Layer 4 of a small transformer language model trained on English Wikipedia (9 layers, counted from 0, width 128).
A neuron adds its activation times its output weights to the MLP's output. To switch it off is to set its activation to zero at one token and run the rest of the model.
A neuron's activation on a vector x is squared ReLU(weights . x), where the dot is the dot product.

Input weights of the MLP neurons that the questions are about. A number n stands for n times 0.0088.
n22: -18 -45 83 17 -10 -44 -3 -4 -15 2 32 -18 -28 9 28 -22 -12 -46 26 -37 -2 -42 10 -3 17 12 17 16 -18 -3 5 5 -2 8 -49 34 45 0 -23 15 12 -8 -2 13 15 1 42 13 83 -9 32 -8 5 -14 17 88 -5 -12 28 -18 -16 -30 32 -27 24 11 22 15 76 -17 -62 -27 -48 2 17 17 -1 10 5 35 10 -20 51 -4 -5 -22 -9 2 -6 16 -26 48 -5 2 -10 60 4 62 -13 51 -3 -40 -27 25 -3 43 -28 3 -4 5 -23 31 40 -2 -1 57 42 3 48 16 18 26 22 33 -49 -51 2 -25
n75: -1 -14 7 76 63 -15 50 7 -41 21 6 67 -18 -17 -26 44 -2 8 -27 5 6 5 -5 1 -33 4 -5 5 -27 -27 -3 0 -17 7 2 -12 -17 -14 27 7 -17 -43 -32 -6 -23 4 -9 -14 26 -58 -1 -48 -18 -50 35 23 5 2 -35 -3 19 -1 52 13 61 4 0 39 -55 34 -23 -10 -32 21 -29 -3 -8 30 4 -3 5 -62 -37 -33 -9 23 21 -1 8 -12 -50 22 -23 -14 27 -40 -7 9 -48 -12 4 -11 -23 55 -11 64 28 -11 -12 -25 -33 14 0 -39 -56 -30 33 48 -13 0 1 37 -7 -16 21 -29 -2 -2
n191: -42 0 58 -39 7 33 4 23 6 35 -35 -22 25 -16 18 -5 -6 -35 11 36 -25 42 19 15 -20 -19 29 -13 12 -21 2 9 -26 51 -28 -11 -11 -3 28 46 -10 -9 -8 -12 1 -53 25 -28 19 -4 19 18 4 -19 8 -35 -24 21 7 -3 23 -35 -3 22 -34 26 -2 -22 67 3 6 -46 61 11 -45 -36 0 -8 18 3 8 -1 -43 6 -23 -2 14 24 2 -24 50 -6 0 -47 -40 12 -18 27 0 -18 7 -3 -32 -23 22 -21 -4 -27 7 27 35 10 58 55 21 29 69 25 6 -16 -31 -35 -33 -26 39 -8 -5 -8
n220: -35 -37 38 -23 10 -10 -2 14 -7 5 10 2 52 -46 -22 -3 15 -20 21 -10 -12 -6 37 25 -12 46 -28 -37 -17 32 -19 -9 33 4 13 43 -14 42 -5 -3 31 -17 34 19 -3 -2 -18 16 15 -9 -28 -22 -17 78 13 2 -16 -6 -25 -47 13 20 -14 -30 -23 37 -6 51 -14 8 32 11 -14 -4 33 67 7 23 -41 -8 2 -17 -43 -6 -19 -9 24 25 -5 -7 -63 -17 -45 -8 -5 23 16 -9 -2 -32 5 14 5 -8 -14 6 9 15 -34 42 8 8 -22 33 -5 -21 -10 -24 -31 21 65 -40 2 -15 -7 -7 -9 -42
n251: 69 -35 51 43 42 5 -27 -3 6 -51 -12 -66 -14 -53 -22 -40 11 -26 31 29 -17 -47 12 -26 16 25 -16 39 -5 15 10 19 25 23 40 -7 7 14 0 4 43 -24 31 -43 -36 -28 12 3 -22 39 12 -9 -3 34 -4 2 13 12 -17 -22 30 -19 20 -21 -59 -16 -4 -8 6 2 -15 -24 40 15 -5 10 8 -58 -37 -67 12 -28 40 -51 -32 11 38 8 69 -12 23 -1 3 -54 -18 -18 -6 -28 21 -38 2 25 -2 -16 16 -9 -27 -6 34 20 -12 -9 -28 -10 48 32 47 9 -30 24 6 -19 3 -5 -3 14 25 -29
n274: 11 -60 -16 -4 -13 4 7 3 -11 26 7 7 11 -20 25 29 -39 10 -29 14 28 34 12 18 -9 15 -11 5 43 41 -43 -35 -34 -15 -25 2 1 8 17 -42 -24 -52 17 4 21 -15 -12 28 -25 8 -17 38 -23 18 4 18 18 -38 -6 -15 1 14 -13 -8 15 7 -2 -8 -24 -17 17 8 -34 -59 -8 33 21 31 -14 -9 30 4 -35 18 -40 -56 30 23 -27 36 27 -11 -19 11 43 -35 33 -5 -29 -53 -6 41 12 -1 13 -33 -23 6 -41 25 30 -77 17 22 15 -16 24 6 -19 22 -1 -14 -19 -11 18 -4 -19 -4
n304: -16 -8 -30 45 -15 39 -27 -33 26 -14 17 -29 -4 -34 -47 -22 6 51 -24 47 0 -45 86 17 -33 3 -1 -18 6 -13 43 23 11 41 19 -32 -25 -16 46 22 -12 3 -9 -28 -1 8 34 28 -19 -14 -25 28 23 -31 14 -45 21 20 -3 4 -12 10 60 -36 -21 17 18 -10 -50 12 -1 -37 36 -20 9 -10 -51 10 -24 -4 35 -13 -36 -46 -40 66 -42 -18 -5 -26 -46 23 -6 27 -70 -45 22 37 19 -14 0 3 38 13 -11 -57 8 51 -28 -39 -44 -24 -32 -81 14 -19 67 7 30 -25 -30 27 20 -4 -6 -4 2 11
n333: 70 -36 -2 1 5 -32 -4 21 -19 18 -40 -10 -42 7 -33 36 47 -3 20 -35 8 3 -22 17 -6 30 7 22 2 7 -47 3 -5 -82 -11 2 31 9 11 41 -33 -20 0 24 -39 8 39 -5 11 -20 72 15 -11 1 -10 -9 -34 29 -19 22 -3 25 20 65 -4 -4 19 -18 -28 0 -66 -12 9 -8 -34 94 -9 -20 72 -13 21 2 -59 -25 47 8 -46 -18 -7 22 10 24 -7 -21 -11 -11 -8 -11 -11 -47 46 -1 25 20 48 -11 -25 -21 32 -24 -33 33 -26 -29 29 51 -27 -2 25 36 5 -31 9 32 25 1 -9 -8
n364: -21 42 54 48 34 -27 -4 -17 15 -12 15 -31 -19 10 -25 -27 -1 18 -4 -4 -55 3 4 23 26 48 -4 4 62 -49 -20 -29 19 -16 -34 34 14 47 -5 69 -4 2 -19 -11 -52 2 -13 -25 -30 3 17 6 -21 18 -37 20 22 -19 24 38 35 -26 29 -20 14 24 -49 -27 30 -8 27 20 25 27 51 40 -9 17 49 23 23 -21 14 -3 57 57 44 17 -18 -9 23 -11 -22 -25 6 4 57 40 -15 -24 -16 -9 -43 -42 34 30 0 -11 -17 -24 15 28 68 -17 0 -19 6 -17 48 -22 7 31 7 -6 -13 25 -16 -16
n446: -17 -8 23 26 42 -20 14 -9 -21 -1 -29 39 44 18 9 -22 22 -9 -6 32 13 34 10 -4 -8 -21 50 -47 14 49 -28 -22 -37 -7 30 19 53 31 31 -21 5 -37 -11 -26 -31 -24 21 -36 -5 -29 -10 45 20 13 -14 -22 40 -10 -26 12 -12 6 10 -34 -40 40 -31 -5 -24 -17 4 -41 63 23 -55 38 -27 33 -62 23 -1 0 1 -54 25 -19 -5 -23 13 68 -39 -32 -2 -3 35 -5 -8 5 -67 38 9 11 25 -3 1 32 -19 -27 -24 17 -2 3 -74 16 -69 -34 -46 -17 -20 43 -6 16 -3 -7 -49 5 -1 -7
n460: 14 -2 1 -14 13 14 13 5 -30 -27 -14 -13 21 22 -16 -4 20 -9 20 29 22 -11 -21 -14 43 -4 0 -23 26 8 -37 -62 28 -24 35 -50 -24 48 -26 -5 -12 6 -23 9 16 3 -4 2 0 -16 -17 26 7 26 -62 2 -16 -11 -22 -2 68 -16 16 -11 -30 -11 -19 82 -19 69 34 -32 -14 -31 -19 11 -10 -29 54 -11 -9 27 2 -25 -27 6 9 -13 -19 4 -24 12 -13 8 24 -3 -26 27 6 12 15 -33 -27 46 -46 11 -5 5 33 17 -43 42 -27 4 35 -32 4 -30 45 29 67 8 -8 -49 -26 9 8 10
n493: -7 -5 -48 4 9 -44 -5 -8 -35 -13 54 25 -34 11 -15 -31 -36 11 -9 -31 17 -1 -2 16 -31 27 -16 -6 37 4 -5 -30 -7 -42 -11 5 -24 -4 46 -50 -4 22 -38 -6 27 -30 -1 44 53 13 -30 -24 57 -28 -1 -13 63 -19 12 11 15 -17 -44 5 2 4 -30 25 15 56 -6 -46 2 45 20 -18 10 39 -31 62 -2 -48 4 -13 -14 -88 34 0 -34 3 6 -12 -36 -15 -20 15 -8 -23 9 1 38 30 -33 14 7 7 -7 13 -47 -3 3 -17 -1 -29 -1 -1 -13 -42 -47 3 29 61 -20 26 7 27 35 25
n501: -20 -6 35 0 2 34 -13 -2 28 -19 33 32 2 25 -2 -24 30 -7 22 -29 7 1 -2 1 -36 -4 -65 -20 7 6 0 39 -2 14 22 35 -9 15 -9 24 5 22 7 1 7 0 -21 -5 38 -13 -10 -31 2 13 -31 20 -4 -18 -19 -10 16 28 39 -8 5 0 -70 2 63 14 30 6 -67 10 -4 50 -63 10 25 32 55 -32 -2 -30 -2 -13 54 -10 -5 14 21 -19 -30 13 22 -10 19 22 14 -26 -57 38 -14 22 -23 68 -52 -9 38 -27 12 -6 -12 -11 2 -13 -14 20 14 -11 50 -2 36 18 -28 26 -23 33

Output weights of the MLP neurons that the questions are about. A number n stands for n times 0.0023.
n22: 30 34 25 -34 -7 27 -57 -36 -52 12 -14 2 4 14 -11 -14 6 9 -58 23 8 -6 -14 -2 48 -2 22 -23 -24 -20 42 -14 4 9 32 -24 26 35 33 -13 2 30 -22 -14 43 29 3 5 3 1 39 -10 48 39 45 10 11 -24 -11 -6 -7 39 -18 -28 -49 -62 -29 34 -49 71 13 -2 -2 14 -14 -19 3 16 -42 20 -24 12 -27 -2 24 73 -14 7 39 -31 30 15 -6 27 44 10 33 -10 12 28 9 16 41 20 -8 -43 3 7 26 0 19 -40 23 36 45 2 -50 3 -40 -66 -25 33 11 36 16 -12 -25 9
n75: 39 33 11 41 -5 -46 71 9 5 -12 -7 -15 -14 -40 -10 -31 -14 18 -16 17 -18 14 -37 -28 27 -11 20 -22 -17 -29 -10 -16 15 -2 -14 -31 14 -3 0 26 46 -33 7 17 36 16 5 25 -12 36 22 -7 -34 40 -18 -5 48 -20 37 -5 11 12 -8 -45 48 -22 -23 -22 -2 12 10 -33 31 -33 9 -7 33 3 -13 2 56 33 33 2 -46 56 14 10 52 -22 22 26 -29 30 0 33 29 20 33 -2 30 35 27 19 34 -3 31 -24 17 -26 22 28 29 9 6 -35 19 -13 -12 -2 -14 -21 -24 -21 -23 33 -18 12
n191: 10 15 -13 14 -4 20 1 4 -17 -35 7 -9 -14 -19 -10 4 -1 -11 1 57 -2 -45 -10 2 28 28 6 -18 -64 12 -7 24 -20 -12 31 52 -29 18 -6 22 -34 -31 -7 2 35 -34 -36 17 30 -1 15 11 8 -22 14 4 -14 2 -1 -56 45 10 -15 40 -9 -13 -14 -2 4 38 -49 8 -40 12 25 -14 -27 -21 -42 34 20 -23 1 8 17 5 -7 -23 -21 -2 -5 -10 55 14 -16 -6 -3 19 7 -18 -30 6 -14 -17 23 25 19 28 -14 20 47 -2 -26 -4 -24 -40 -30 -10 0 -29 11 -19 1 -40 -3 12 18 59
n220: -21 -47 -25 -53 -24 1 -53 11 5 10 -4 13 2 7 11 7 26 12 -11 -8 -25 17 25 22 1 -12 -36 4 40 -8 -28 13 -29 -1 -18 42 -30 16 -15 -38 8 2 4 23 3 59 -1 8 16 7 -27 15 -17 0 30 -57 6 2 -19 24 25 31 28 7 2 17 58 14 -25 -22 38 -1 34 -8 -18 35 -16 -42 -24 33 1 -33 58 -16 -21 -32 33 -25 -25 -1 7 -10 15 1 5 8 18 29 -18 2 24 -12 -23 -52 -20 1 21 -25 1 13 -14 -9 -16 12 -10 -9 32 -7 21 -37 7 10 -24 -26 38 -3 -29 -28
n251: -7 42 16 -1 17 -8 41 7 3 11 10 7 -43 -28 18 -19 7 31 -41 -12 21 56 44 5 43 8 -20 -7 15 -24 -10 -27 -6 18 -39 -22 -15 26 -34 -6 34 11 -9 1 18 7 27 -34 -32 47 -59 10 -22 4 22 -5 -4 -6 -20 8 -3 -20 -11 4 -3 11 -31 4 -21 50 94 31 -2 25 29 3 16 -8 14 24 11 15 28 25 9 2 -17 -2 2 -47 -16 5 26 -25 -33 58 -15 4 -31 5 -2 -29 22 -2 -21 -33 14 -29 -5 12 7 28 10 43 -3 38 6 1 10 18 -2 46 63 25 -3 -33 -38 5
n274: -33 -29 -10 6 -6 13 5 11 -30 -4 -7 19 -27 15 26 25 -26 -17 23 -16 27 14 2 -3 4 -14 -4 -36 -10 -32 -19 -1 15 -13 20 -32 -8 1 25 15 -5 -61 16 -9 16 -12 -55 5 -35 15 -8 3 23 -12 -3 -5 42 -42 35 -13 -3 30 11 5 0 -41 62 -28 11 16 46 24 -4 -30 18 41 3 25 10 -12 41 32 14 5 15 -23 13 -5 -26 13 27 -14 4 -37 -40 -24 -13 19 16 -18 -1 14 -39 -8 26 1 -13 -1 -5 -17 -31 -56 19 -3 -2 -50 16 9 22 12 2 1 19 20 -6 15 3 -25
n304: 17 -23 37 33 22 -25 6 5 36 4 21 7 -49 -5 -20 28 12 39 -30 31 -1 -20 -52 45 -27 -17 15 -2 -21 -8 -53 20 -17 -10 28 -6 35 18 -17 -7 21 -2 16 4 -12 -2 -7 21 -1 -6 -11 10 31 -36 8 3 -4 -33 -12 -28 -19 39 14 -19 16 -44 -13 -17 -30 -13 -37 27 11 -8 34 -30 -13 -26 46 2 42 -21 -27 -42 36 22 -7 -13 -18 -10 1 -47 -2 -7 -19 29 22 14 2 29 -1 -14 24 0 -93 -19 8 21 -45 -15 45 9 6 -14 -25 -6 8 17 -15 -17 29 -14 36 26 6 -59 -5 5
n333: -6 16 -18 38 16 -4 2 -2 2 23 -6 1 22 -12 -17 -26 -7 2 14 -1 28 -11 -1 -17 3 -14 -30 -51 1 -11 9 20 23 5 -5 13 -6 -17 24 7 -10 26 -28 16 13 -37 -33 -13 -57 33 -17 -29 14 -11 10 -29 5 22 -11 -17 27 34 -22 5 -29 21 14 -9 -19 -42 51 -22 19 -3 -21 56 -10 31 0 -2 -11 3 24 -4 -37 16 -48 -56 9 -14 29 60 39 -12 -32 -25 -44 40 -22 64 -5 -60 -23 -13 13 -58 -43 0 -45 24 -69 -20 2 -8 -10 18 22 29 6 -1 20 27 -4 -29 -30 41 -2 -9
n364: -19 -46 4 17 -26 -5 14 -3 -13 -15 9 28 5 -25 -2 -2 9 -38 -22 8 12 -71 31 10 -21 21 2 15 36 -11 -70 17 -46 -50 20 8 -1 31 0 5 1 16 37 -6 25 -27 34 25 18 23 -9 -46 41 13 -32 -48 11 -9 2 -24 -27 -3 -30 29 -7 -19 8 15 9 25 18 -29 -30 18 42 42 -27 -4 -29 -70 -11 8 -14 23 -14 -45 8 -31 -3 -27 29 16 7 -5 7 -10 -11 13 5 -21 68 -41 2 45 -39 -31 -21 32 53 -4 -1 22 29 28 -11 15 13 7 -6 14 -22 -14 6 -35 19 -26 25 -71
n446: 19 -22 -52 -24 -31 -28 4 -11 4 -25 -3 10 -49 -2 4 -47 33 2 -6 62 -13 -28 -46 56 48 15 -35 -25 -12 -27 17 7 -35 23 -25 16 -16 18 39 6 7 30 9 4 -19 1 -19 -34 -18 8 43 -4 21 3 -9 -28 -34 -6 -11 -2 -15 41 -33 9 21 -69 -18 -1 -19 10 -32 12 15 8 -25 19 -27 -4 0 29 -3 28 23 6 27 16 -17 -16 14 -28 -18 -31 18 18 -20 -13 -15 -1 -7 -18 -10 -20 -34 -14 -5 -29 -2 1 -44 -52 5 3 9 -2 15 17 -35 18 22 -20 -7 -30 20 -12 -16 21 -64 -7
n460: -14 19 37 -5 16 -13 10 -1 -50 -26 25 -44 29 20 53 53 17 6 -35 -11 -19 -25 -8 -7 1 -52 11 18 2 27 -15 24 8 20 50 -1 14 14 -36 6 -12 27 -25 19 17 19 38 4 10 -3 -6 11 18 45 10 -4 -17 38 42 48 3 -37 -35 15 -17 -1 4 -18 25 -14 5 17 -6 32 39 -40 1 -8 13 23 25 -26 11 37 0 -39 -13 -21 -33 -40 -25 46 -2 3 7 -13 15 -25 24 -18 -30 5 -9 21 -8 -9 -10 -15 27 33 13 -8 -30 3 25 14 -24 7 10 3 -8 4 -2 -9 41 47 -62 33
n493: -3 -53 2 10 16 -8 4 22 16 24 36 1 -57 -19 -4 48 -19 1 -5 -9 -1 -31 -3 -11 -36 16 -13 -17 -1 25 -5 23 -1 11 2 -26 -15 8 15 -19 -14 38 -46 40 27 17 -22 12 -13 10 -17 -21 33 -9 9 2 4 -12 8 -24 34 14 6 41 4 -49 -44 8 19 -12 -29 10 10 42 41 31 20 -16 -1 30 -20 -9 25 -55 -21 -3 5 -22 -17 -5 11 13 26 21 -7 25 -34 56 -4 8 44 38 -75 11 15 2 56 -8 16 21 36 -42 11 -15 -14 -30 17 13 16 30 5 14 -40 -32 -41 -16 -22 -13
n501: -11 -36 -19 9 9 0 -1 -44 61 23 -8 -27 29 -30 8 2 -10 37 -16 -4 -6 -73 6 17 15 -31 39 -54 6 33 10 -2 2 23 -15 23 -30 -22 -39 6 22 52 21 -29 17 -37 -8 7 15 63 -8 24 -27 14 19 -23 45 8 -12 25 25 12 21 -18 36 -16 30 10 -10 -16 58 -3 -9 -38 -9 -10 23 4 -10 41 34 -8 21 22 -28 9 -26 -2 41 -7 19 -31 15 18 5 -9 -23 32 6 -25 -54 14 10 -35 42 -15 6 23 -22 26 0 22 47 19 33 0 -30 17 -40 24 10 -2 -20 14 41 11 5 -15

Each question names a token from some text and the token that comes next. It shows the vector x that enters the MLP there. A number n stands for n times 0.051.

Then comes g, the gradient of the next token's log-probability with respect to the MLP's output, scaled to length 1. A neuron's effect is roughly proportional to its activation times (output weights . g). A number n stands for n times 0.0033.

" se", then "g"
x: 10 -10 -4 -19 19 15 -14 -5 -2 -16 2 -14 -13 -5 9 10 -12 9 -13 -29 -32 -1 23 6 7 -33 -8 -12 16 -9 -5 1 -15 11 10 -10 -12 29 -2 -18 -16 23 17 37 7 -8 -40 -9 5 -12 33 -18 11 -16 -3 -2 -1 -17 24 -11 0 18 -19 -16 -9 -5 51 -13 -13 -17 9 -1 -2 -13 15 9 -6 22 5 13 -16 13 8 -4 -11 5 11 -15 -9 -24 -19 -8 54 -13 2 -42 11 -15 1 -6 -14 2 -24 -28 15 -11 23 24 0 2 -9 -5 -13 9 -6 -2 -7 -6 11 9 -23 2 -28 4 -6 15 -25 -9
g: 2 -57 -22 18 22 -2 12 5 -59 6 -28 23 -9 16 -4 -5 36 -10 -15 -26 -1 -27 -5 -12 -33 -3 4 -22 -26 27 7 15 17 63 -32 47 -14 29 -28 -33 -29 -8 -29 -32 -28 5 -13 -9 -59 -34 17 -40 1 -10 49 -49 10 23 -13 21 -38 3 -24 -4 -33 -22 -17 -3 -10 6 22 8 28 -12 -10 -43 -47 28 -49 28 -34 -10 -40 -35 -8 19 -45 -39 15 26 25 -5 -18 31 -26 8 7 0 -4 14 -34 -2 -15 7 -21 19 18 -23 -18 -16 2 4 -73 37 -2 -1 -19 -23 -17 -23 36 -55 25 -36 -47 24 -29 34
Which neuron, switched off, raises the next token's probability most? n274

" of", then " "
x: 1 -21 -32 -1 -11 -1 -21 2 -5 11 -17 -7 0 0 -1 -2 10 -12 -6 -3 -20 -8 -10 15 -7 -18 -3 4 -9 -23 -21 9 -14 4 18 4 -21 42 -16 -8 -15 17 11 42 12 5 -14 -15 15 -3 18 -7 23 -15 -6 -17 -1 6 4 4 -4 10 10 -2 -11 -12 22 -15 -6 -23 1 -3 -3 22 6 12 4 22 31 1 5 14 12 -8 21 3 -18 -32 -4 -23 3 14 80 -9 0 -29 -13 -7 -11 -6 -7 -12 -3 -11 11 -9 28 23 -12 2 -16 -11 -14 20 10 -4 9 28 5 4 6 -3 -10 -14 -2 13 -11 -38
g: 33 -35 14 12 -21 -57 -54 20 8 -26 2 -2 -19 -10 -19 -7 -2 34 -32 26 -20 30 -52 37 -16 -27 -47 -33 12 -15 20 54 38 -4 48 -30 34 5 40 4 -2 -38 25 -66 16 -46 2 20 -24 7 32 8 -52 26 17 10 -27 15 1 -33 17 20 -17 -32 20 -21 -57 -3 24 13 2 -10 18 0 1 3 -48 1 4 12 -54 49 -19 -16 -11 -4 21 4 17 10 -18 26 42 -8 15 36 8 2 6 21 23 -9 21 -22 -1 0 -20 -14 -8 -3 -18 11 -4 -68 7 25 4 5 -35 22 40 -44 0 23 -57 -28 -15 -30
Which neuron, switched off, lowers the next token's probability most? n333

"id", then " n"
x: 3 -8 3 12 -14 -2 5 6 -15 20 8 16 -21 9 13 7 -6 -16 4 -16 -42 -17 -8 11 15 -39 -19 -4 7 -9 -20 12 -34 7 10 -1 -13 13 -5 11 7 24 11 42 10 0 -33 23 14 -16 16 -22 19 -36 9 1 -1 -13 8 6 -5 15 -17 9 0 -23 22 -21 -5 -12 3 9 -13 15 22 -5 16 26 13 10 -11 -5 25 -1 7 -2 5 -6 2 -23 -20 -8 39 -4 -26 7 0 15 -12 -1 19 -18 -41 -1 15 -18 33 29 1 6 -17 -7 -16 21 -9 -2 -19 -6 -18 -8 -14 -3 -15 2 -9 15 4 -29
g: -15 10 -8 -10 9 -21 20 -40 -55 11 -1 -31 6 27 -10 9 -8 12 32 -27 24 -1 5 17 -16 -11 6 -2 -15 42 30 36 -2 85 -3 -59 26 -19 12 -33 18 1 -14 13 6 40 44 26 65 27 0 12 58 -22 -8 14 -24 13 11 -1 -27 -16 -17 1 -6 -22 4 68 25 26 51 -33 -10 -21 23 20 -6 -16 -21 31 -42 -12 -29 11 -16 -12 12 -35 71 -13 -23 42 38 -37 -29 2 8 26 16 30 -26 -6 4 38 43 15 -26 0 27 30 -3 -27 27 -22 -27 10 8 -31 16 -39 -45 2 -30 21 15 4 -17 5
Which neuron, switched off, lowers the next token's probability most? n22

"t", then "un"
x: 27 -18 9 -24 2 16 -8 7 -9 -7 -1 -14 -11 -1 10 -5 14 -25 5 -15 -9 -11 -22 3 -6 -19 -7 1 -14 2 -15 18 -31 0 30 -12 -23 32 -3 -3 6 26 6 41 0 5 -11 -2 8 -7 22 -32 13 -6 -11 -2 12 -14 11 -23 12 21 -27 -7 -11 -36 32 0 -3 -22 9 -13 5 1 12 13 19 4 -8 -7 -20 11 2 -11 16 9 -18 -24 10 -15 -16 12 40 -4 1 -43 28 -11 6 9 14 -18 -28 -16 13 -2 12 34 -12 19 -7 -19 -14 12 -2 -20 -6 1 -13 15 -11 25 -14 -12 4 14 1 -5
g: 23 47 -1 -6 22 -12 12 2 -53 -9 -49 29 -27 -39 -29 26 7 14 30 -13 -4 34 -29 24 44 -39 -1 18 -3 7 2 26 -14 34 -21 -40 -43 4 29 -2 13 0 14 -23 -20 9 5 -4 -23 25 -23 13 7 -10 14 19 3 -20 47 -9 31 -28 -27 -43 17 -2 -12 8 5 51 -9 -35 35 -8 27 12 2 -11 -3 -31 19 13 -41 15 -9 -52 13 -10 62 -15 -23 4 -16 31 -8 -33 -55 34 53 -54 -6 20 -48 -8 -20 -31 -42 7 -80 11 15 0 15 -38 24 -32 -17 17 -20 32 12 24 12 -23 -25 -18 -46 -14
Which neuron, switched off, raises the next token's probability most? n220

"e", then "x"
x: 4 -3 -3 -17 7 7 2 4 -13 -14 4 1 -25 3 9 9 6 -3 -20 -21 -8 -15 -11 -4 5 -39 -17 -2 -11 -20 5 27 -12 13 24 -5 -4 3 -10 -20 2 17 21 12 0 4 -17 12 -1 -6 18 -5 24 -8 1 -16 -12 -17 15 3 -23 26 -27 -3 2 -5 20 -10 -18 -5 -8 -10 -4 8 -7 2 -3 -12 -11 2 9 16 -4 -5 17 1 -9 -5 -19 -30 4 -2 60 -30 -10 -47 7 5 16 -15 1 -10 -9 -14 -3 -15 73 11 -1 0 -19 -2 -9 19 -4 -8 20 -14 -19 21 -20 -8 -13 -4 5 16 -25 -51
g: -9 22 36 -29 3 -14 -14 28 -3 23 17 -8 5 -7 8 0 -11 17 24 -3 -65 2 -5 -12 -34 32 -11 17 -21 34 0 -39 -13 88 -2 22 -22 36 8 16 11 -35 8 -21 32 60 -11 -38 -2 -23 14 7 12 -20 2 25 -55 29 27 -12 24 13 -49 -28 24 14 16 -33 -28 0 -4 -4 -22 -21 50 14 -1 23 -8 15 -40 -9 -52 30 -10 -4 2 47 28 -1 -14 -19 -6 -67 -6 0 -60 1 28 -9 1 20 -12 -38 -16 -31 -38 -47 -28 52 -3 -6 17 -31 -2 28 -14 -18 -24 17 -11 2 22 -55 28 42 17 -32
Which neuron, switched off, raises the next token's probability most? n304

"er", then "ie"
x: 19 -6 -28 -15 2 5 -7 -4 -4 -17 -15 8 -17 3 0 8 34 13 -7 -17 -1 -6 -11 9 8 -35 -21 -15 -11 0 -33 19 18 5 5 4 -15 28 -13 -8 12 17 0 28 0 1 -32 8 8 -23 30 -2 -3 -9 3 2 -2 -41 11 -6 -24 10 -26 -8 -9 -9 25 -13 -10 -22 20 -9 11 -18 13 16 18 27 4 13 -15 -15 1 -8 -2 4 -25 -20 -15 -10 -15 8 31 -11 4 -22 31 -8 -8 -8 -7 3 -14 -10 -5 -8 54 14 1 -8 -4 -9 0 5 12 -25 13 17 11 4 -22 19 -16 6 -4 25 -9 -12
g: -51 55 3 26 10 29 -5 6 -15 4 10 -13 -1 -22 -45 13 13 8 8 18 28 -36 -32 52 -16 -27 64 -12 -2 4 34 17 10 -56 19 -23 27 -18 50 15 -23 27 10 2 10 -2 -18 -19 22 -58 21 -9 -14 46 -38 11 34 -10 30 -16 2 24 14 9 -16 -1 -4 -20 34 -28 -44 46 46 -45 8 -26 2 25 38 -13 21 27 -31 -9 54 -26 24 -8 -40 2 -24 -8 -19 36 -5 -46 -8 -4 -42 47 -29 2 21 6 4 43 -40 34 31 -14 9 -14 46 -14 3 -15 17 15 -24 -18 0 5 -13 42 14 -39 23 24
Which neuron, switched off, lowers the next token's probability most? n304

" o", then "ut"
x: 5 -23 -7 -24 -1 24 -8 6 -17 14 1 -3 18 2 17 17 10 -7 -3 -27 -18 20 5 4 10 -27 -39 -5 -8 -8 -19 18 -13 4 15 8 -6 35 -8 -7 11 -1 11 45 12 0 -32 -1 7 -9 18 -19 0 -5 3 6 4 -26 8 -11 -2 24 -22 -2 -8 -4 33 16 -22 -17 28 5 1 -2 26 13 -17 27 4 1 -1 1 9 -2 6 -18 12 -14 2 -15 -19 7 43 -21 -7 -27 5 -1 -8 -18 -3 3 -28 -21 -5 -13 41 1 -31 5 -8 -12 3 17 1 -24 -12 0 1 13 -6 8 -4 -4 -16 14 -15 -19
g: -14 30 30 -22 35 -17 3 -26 3 -32 18 9 -23 -8 40 11 24 24 18 -13 21 -20 37 11 -20 25 4 -6 -70 3 11 25 10 3 54 -33 -20 5 44 19 13 41 15 39 -3 74 -10 -26 27 15 -4 78 15 11 30 34 -54 -4 15 -2 -45 38 18 -23 -38 -8 -33 29 45 53 18 13 -23 12 46 40 25 -53 -29 26 12 2 22 -34 -15 -18 -5 10 -28 -30 -15 -12 -7 4 -11 6 22 28 -3 -16 -8 -13 -37 5 17 0 -2 -61 -37 14 15 -9 -35 6 -13 -22 19 26 8 -6 6 -7 -27 6 -10 -47 -4 22
Which neuron, switched off, lowers the next token's probability most? n220

" I", then "t"
x: 14 -16 4 0 2 -4 -3 18 -14 4 -2 6 2 0 20 -7 19 0 2 -11 -26 -5 3 7 -10 -35 -27 -4 5 -23 -8 12 -21 11 26 20 -5 32 -7 -8 0 2 11 20 -4 9 -32 -10 5 -11 16 -16 9 0 1 -17 26 -23 14 -7 -9 25 -18 11 1 -6 16 -20 -14 2 16 -23 15 12 15 26 22 14 12 -4 -10 7 14 -4 10 13 -3 -31 -4 -6 3 -1 43 -10 23 -35 15 15 18 1 4 -6 -29 -21 -8 -10 48 5 2 -14 -1 -11 -3 19 -3 -28 -9 8 3 -7 -3 2 -6 -15 -9 23 -13 -16
g: -11 -9 -44 64 -10 -10 -9 18 1 14 -1 7 -14 9 16 27 39 -30 5 18 -9 65 -35 9 12 72 36 -31 1 -20 -26 -10 -13 -32 -56 -35 -9 51 17 -15 22 -86 2 29 31 1 -35 -21 -30 -4 -15 -28 22 -20 4 -27 -34 7 57 1 10 -22 -18 -7 -16 -14 15 -38 16 1 -2 -6 -16 -4 -3 17 -16 2 3 -47 44 33 11 -1 -68 38 -17 0 10 6 31 28 -12 -25 11 17 4 -8 -36 -3 48 -22 20 22 61 -14 5 0 -44 -11 12 -15 4 6 -20 0 17 39 -47 6 8 23 6 15 -21 35 -25 -18
Which neuron, switched off, lowers the next token's probability most? n364

" th", then "r"
x: 1 -6 4 -17 -2 13 -17 25 -16 -3 7 -8 13 -3 9 26 -5 -22 7 -23 -24 -1 -8 3 4 -39 -17 -3 -19 -6 -13 23 -14 12 17 -4 -9 23 -10 5 -25 21 1 40 24 -9 -35 -12 -5 -19 28 -16 -1 14 8 10 17 -10 -7 15 4 17 -9 -6 -4 -9 32 -1 -5 -6 6 -25 15 7 25 -7 16 12 13 7 -6 3 15 -15 -4 -18 2 -10 12 -15 -15 -9 49 12 -9 -33 -14 -7 -2 -17 -5 -6 -38 -24 11 2 56 19 -11 8 -16 -9 5 21 -2 -11 -5 8 2 5 1 15 -20 18 -20 11 6 -35
g: 44 -10 8 -16 -14 18 9 14 28 55 -29 -15 61 -44 27 -9 -24 -3 3 -4 1 -19 9 51 -40 -2 -2 -1 -11 4 -17 -12 55 -17 -14 37 -20 -29 -50 13 -15 9 -5 -2 36 4 37 12 28 14 5 10 -11 10 -8 -35 31 15 -67 -30 -18 10 22 8 -6 30 52 -8 1 21 14 40 32 20 33 9 61 -27 0 54 -48 -12 -82 -18 -25 0 6 11 -21 9 12 2 -42 -16 9 -50 -32 25 6 -53 -21 -3 -3 -24 26 10 30 24 8 -23 -28 6 -19 -23 28 9 23 14 4 10 13 36 -26 6 41 -41 -7 23
Which neuron, switched off, lowers the next token's probability most? n220